Layer 5 of a small transformer language model trained on English Wikipedia (9 layers, counted from 0, width 64).
A neuron adds its activation times its output weights to the MLP's output. To switch it off is to set its activation to zero at one token and run the rest of the model.

Output weights of the MLP neurons that the questions are about. A number n stands for n times 0.0009.
n3: -291 159 -52 181 -148 -22 120 -187 223 -106 87 -118 -70 -11 -19 111 54 3 -75 -169 -95 -88 67 69 166 -146 117 -98 -37 -54 65 281 -144 324 -76 56 9 132 -98 -37 37 -135 -15 -117 -22 33 -165 57 -130 81 8 -50 107 218 25 -22 -148 153 108 79 -158 123 -246 127
n13: -39 28 -165 -28 77 195 64 -315 45 -89 147 -21 -19 99 200 25 36 206 -165 -83 -86 10 -233 52 42 -132 -29 125 240 83 18 93 32 -372 69 -305 -93 -57 -18 84 81 -58 102 -10 154 -53 -160 -100 46 -248 1 -46 -140 170 90 249 106 158 -24 -62 -142 106 -25 -164
n14: -54 -57 43 -197 250 197 19 6 -33 222 -69 -141 -26 403 -42 162 242 145 -80 174 14 64 -344 -124 -183 -143 -339 -153 -51 -80 9 -205 281 -35 41 96 74 96 97 -82 8 -51 -201 141 -113 37 2 93 -108 339 -28 -192 7 -136 -42 404 -34 -138 111 -16 -22 62 -107 -147
n20: 98 -24 139 -140 166 155 -214 7 -92 -125 -76 42 -75 51 111 22 -179 -108 123 127 -124 -29 -152 -162 62 100 -307 -8 22 149 -125 153 -68 -299 29 57 50 23 69 27 93 -131 114 187 197 76 -141 233 15 -34 -210 -52 -61 -67 136 -11 46 -132 83 92 20 -29 141 4
n48: -62 -113 107 -67 332 7 72 -174 -45 220 -107 46 207 187 11 118 28 -162 32 -61 17 -88 -94 -168 -170 113 17 -74 -145 -141 54 -85 101 -121 15 222 17 -185 -11 132 110 -107 -141 186 -27 -59 143 128 38 365 -103 -19 62 -146 33 -87 27 -28 -182 115 -253 -246 47 -15
n66: 135 -64 -63 60 -217 -141 54 -16 52 -319 -76 -77 -170 138 111 -63 -124 -77 12 49 -258 27 -88 74 14 -61 10 18 44 237 -49 -27 282 -46 -197 83 178 -69 186 -36 186 24 -118 100 39 -77 110 62 -43 10 149 188 324 -135 -118 -96 -75 2 14 87 -15 -90 76 136
n72: -85 31 -52 -33 161 212 150 -143 -3 -169 35 -55 -2 204 -172 115 -17 91 278 -160 -47 54 -92 73 93 -61 -16 -67 7 -46 -119 85 -126 190 118 -25 -47 -178 34 -8 -83 -113 65 210 23 -229 71 3 54 -18 -15 -153 -257 248 77 136 -138 198 -94 27 29 80 -25 -50
n84: -14 211 4 -68 30 35 -181 74 105 60 -215 27 104 -139 38 107 -130 -135 221 213 -55 62 131 267 108 51 -282 124 -154 20 -15 -93 75 -143 -43 -87 -61 -108 -14 128 -72 -162 -30 30 -10 206 -113 -60 -159 97 34 105 -27 65 -42 -97 -55 -26 -94 133 74 -148 46 -22
n115: 36 27 -77 20 -106 89 222 -37 -27 -60 78 58 7 57 14 -73 -180 43 13 -76 -180 164 -75 16 -149 21 -36 -41 153 142 -158 -54 7 -88 -35 92 -6 141 66 -81 6 -30 -142 50 167 -475 102 -45 66 19 98 404 -115 -130 20 -84 67 104 -138 107 -144 -124 92 128
n124: -277 14 -70 -30 168 78 3 300 -109 -10 8 -5 -22 -134 -104 273 15 443 -173 -262 157 39 49 -79 -62 -36 -102 -274 219 -88 81 55 -65 -323 71 -285 -289 54 8 121 -55 160 12 215 -238 -48 -93 16 135 -120 51 -186 -169 240 243 47 -69 37 85 118 25 165 58 -83
n126: 79 47 -78 1 102 -8 -153 -72 21 15 -82 -105 -42 -121 -75 -165 6 158 40 104 68 -81 249 115 68 44 -73 150 -9 -99 41 -18 -34 -42 123 -5 28 40 -43 9 117 34 73 -21 62 255 23 -9 5 -24 -217 71 53 -114 60 -33 -179 -101 -31 -127 25 -188 75 7

Each question names a token from some text and the token that comes next. It shows the activations a of the neurons there, in the order above. A number n stands for n times 0.0047.

Then comes g, the gradient of the next token's log-probability with respect to the MLP's output, scaled to length 1. A neuron's effect is roughly proportional to its activation times (output weights . g). A number n stands for n times 0.00097.

"Dol", then "ly "
a: -33 -3 -22 -13 -17 -35 -35 -35 -21 -36 -10
g: 81 -20 114 -133 13 107 -133 145 311 -15 179 179 -36 -155 -94 -189 110 -111 -47 109 -58 62 -35 85 87 3 -29 -51 -109 320 -108 177 73 69 222 -8 44 24 -150 -48 25 -264 -9 -7 -156 4 5 -97 -98 158 62 54 4 -286 68 211 -10 -171 -61 -240 -8 -144 -164 140
Which two neurons, each switched off alone, lower its probability most, in order? n124, n72

"mod", then "eled "
a: -36 -24 -10 -20 134 -2 153 -11 244 -27 -36
g: 91 32 75 -164 -14 256 223 -102 -229 163 -52 -35 27 -27 29 -83 -55 32 25 61 161 -80 86 -35 -19 221 -3 -303 152 -151 -136 194 49 -170 224 -96 -17 134 -74 256 88 58 105 -67 -122 49 -89 -168 8 96 -238 -150 97 -83 98 -246 72 29 -92 43 123 31 -178 -107
Switching off which neuron hurts the next token most? n48

"the", then "ore"
a: -33 -17 -6 -26 101 17 34 110 34 35 28
g: 171 189 -328 -92 -93 -60 5 -29 -322 134 108 -289 31 145 106 63 33 1 113 -54 84 118 197 -42 58 217 -70 -122 -4 177 170 71 110 28 -91 -30 -129 24 -107 123 61 -101 -7 124 -43 52 -38 203 -59 -233 -238 -16 -23 44 85 -227 -50 -138 65 -35 -41 190 -93 -95
Switching off which neuron hurts the next token most? n124

"eg", then "reg"
a: 7 -35 61 156 -22 285 -32 -4 35 -1 193
g: -70 -168 -91 -201 37 -137 76 38 45 145 -143 64 -36 -58 -98 145 -57 127 200 -199 -36 303 21 -91 -26 -196 9 147 -98 173 -138 6 35 -142 101 -6 206 143 196 245 -150 -165 -38 84 -152 79 167 -13 -29 -85 150 -176 -26 -201 -147 -146 91 55 112 -108 36 0 240 -51
Which neuron, switched off, raises the next token's probability most? n126

"(", then "sk"
a: -18 -34 -34 61 -6 -27 138 -35 -2 24 -23
g: -24 -224 96 25 5 -4 -243 61 206 -76 196 -19 -195 78 -219 184 -85 -26 64 209 139 93 -111 -153 -69 30 45 -226 206 193 71 -134 -5 69 62 -49 40 8 -33 -213 -147 -127 -234 44 -151 -129 50 48 254 -110 231 148 -123 141 45 47 79 126 -44 91 -117 -26 27 -96
Switching off which neuron hurts the next token most? n72

"amb", then "ers "
a: 68 -34 -11 -28 -36 -25 86 -22 -4 -6 -22
g: 9 58 -21 -134 -194 103 -165 362 74 -23 44 -104 127 74 -70 12 120 -54 76 -30 -260 57 -114 137 -91 97 53 37 -24 -46 -4 341 -183 57 113 -33 26 171 -277 -46 -28 -95 53 -172 -171 -76 -95 -14 -121 376 -147 -85 62 -69 52 -44 203 -23 -143 56 39 61 39 68
Which two neurons, each switched off alone, lower its probability most, in order? n3, n13

"gr", then "in "
a: 120 56 -34 -34 -25 -24 -25 25 -36 0 54
g: -91 -214 75 95 135 -126 0 -251 4 142 10 89 -52 20 165 -125 14 50 -97 -279 83 -114 123 133 -47 156 -131 -150 189 126 -53 23 -132 -122 51 -177 -78 -15 78 -111 205 32 144 43 296 69 29 -12 -105 -208 -95 94 167 -132 122 -47 188 -66 -143 -26 33 -159 -103 278
Switching off which neuron hurts the next token most? n13

"ian ", then "play"
a: -34 -16 -26 -7 -14 -28 10 -14 -30 -31 -34
g: 30 -221 179 -262 -100 -122 -211 83 -72 -109 60 142 -117 127 -142 140 27 -77 1 107 0 167 151 -225 -197 -193 34 -195 -65 -46 112 56 219 -218 252 -84 84 -89 105 14 -137 24 -67 -56 -64 33 204 20 141 79 63 -73 -162 135 -22 -63 -7 -19 152 110 110 -19 10 264
Which neuron, switched off, raises the next token's probability most? n124

"Ge", then "off "
a: -31 -11 -13 81 -36 -19 21 69 -14 -32 102
g: 214 -25 0 -218 -151 257 -121 -106 -274 -37 24 -117 59 -79 359 -264 145 -16 85 -101 24 -134 6 -76 -86 188 -79 -109 61 -115 -179 245 65 -23 95 -216 16 -21 -189 10 -20 69 71 -51 101 112 158 87 -14 148 -48 140 1 -126 51 -79 101 192 -4 -38 116 -104 -80 100
Which two neurons, each switched off alone, lower its probability most, in order? n20, n126

"\n", then "| "
a: -1 136 -36 -29 -36 16 -14 -31 -36 199 -12
g: -43 -310 107 316 -54 -60 41 -71 -238 -139 -152 86 76 -5 -93 -36 -149 22 -33 -276 -118 -166 -108 317 106 13 12 85 -158 75 -164 75 -48 125 -91 57 147 10 -112 -116 -45 46 -46 -95 19 -9 5 254 64 88 37 205 166 42 -51 42 46 170 -64 -38 259 -77 -88 137
Which neuron, switched off, raises the next token's probability most? n124

"Ru", then "oh"
a: -30 -19 -35 96 -10 -35 -13 136 -35 -2 116
g: -45 199 -133 88 -22 89 -127 78 55 187 91 14 -277 116 -179 -120 -18 46 61 105 -51 111 166 110 97 47 37 60 -144 231 300 122 -14 84 -124 -71 -77 -92 178 37 -174 -156 71 246 77 -101 26 -240 84 29 -77 -12 -84 -277 43 -60 -161 51 55 -62 -80 34 -229 -216
Switching off which neuron hurts the next token most? n84

"ison ", then "ob"
a: 17 -23 -33 -36 -9 -3 3 43 -18 -6 110
g: -5 -50 113 1 110 -109 33 59 -122 97 -381 82 249 -192 116 177 -155 133 157 -351 48 183 113 94 16 -16 -18 -97 -54 -33 -83 -140 31 -118 -3 -177 -3 -101 118 52 -37 -74 198 150 -64 113 75 -170 -166 18 52 -156 -93 -14 0 46 169 17 271 16 118 -37 -183 -20
Switching off which neuron hurts the next token most? n84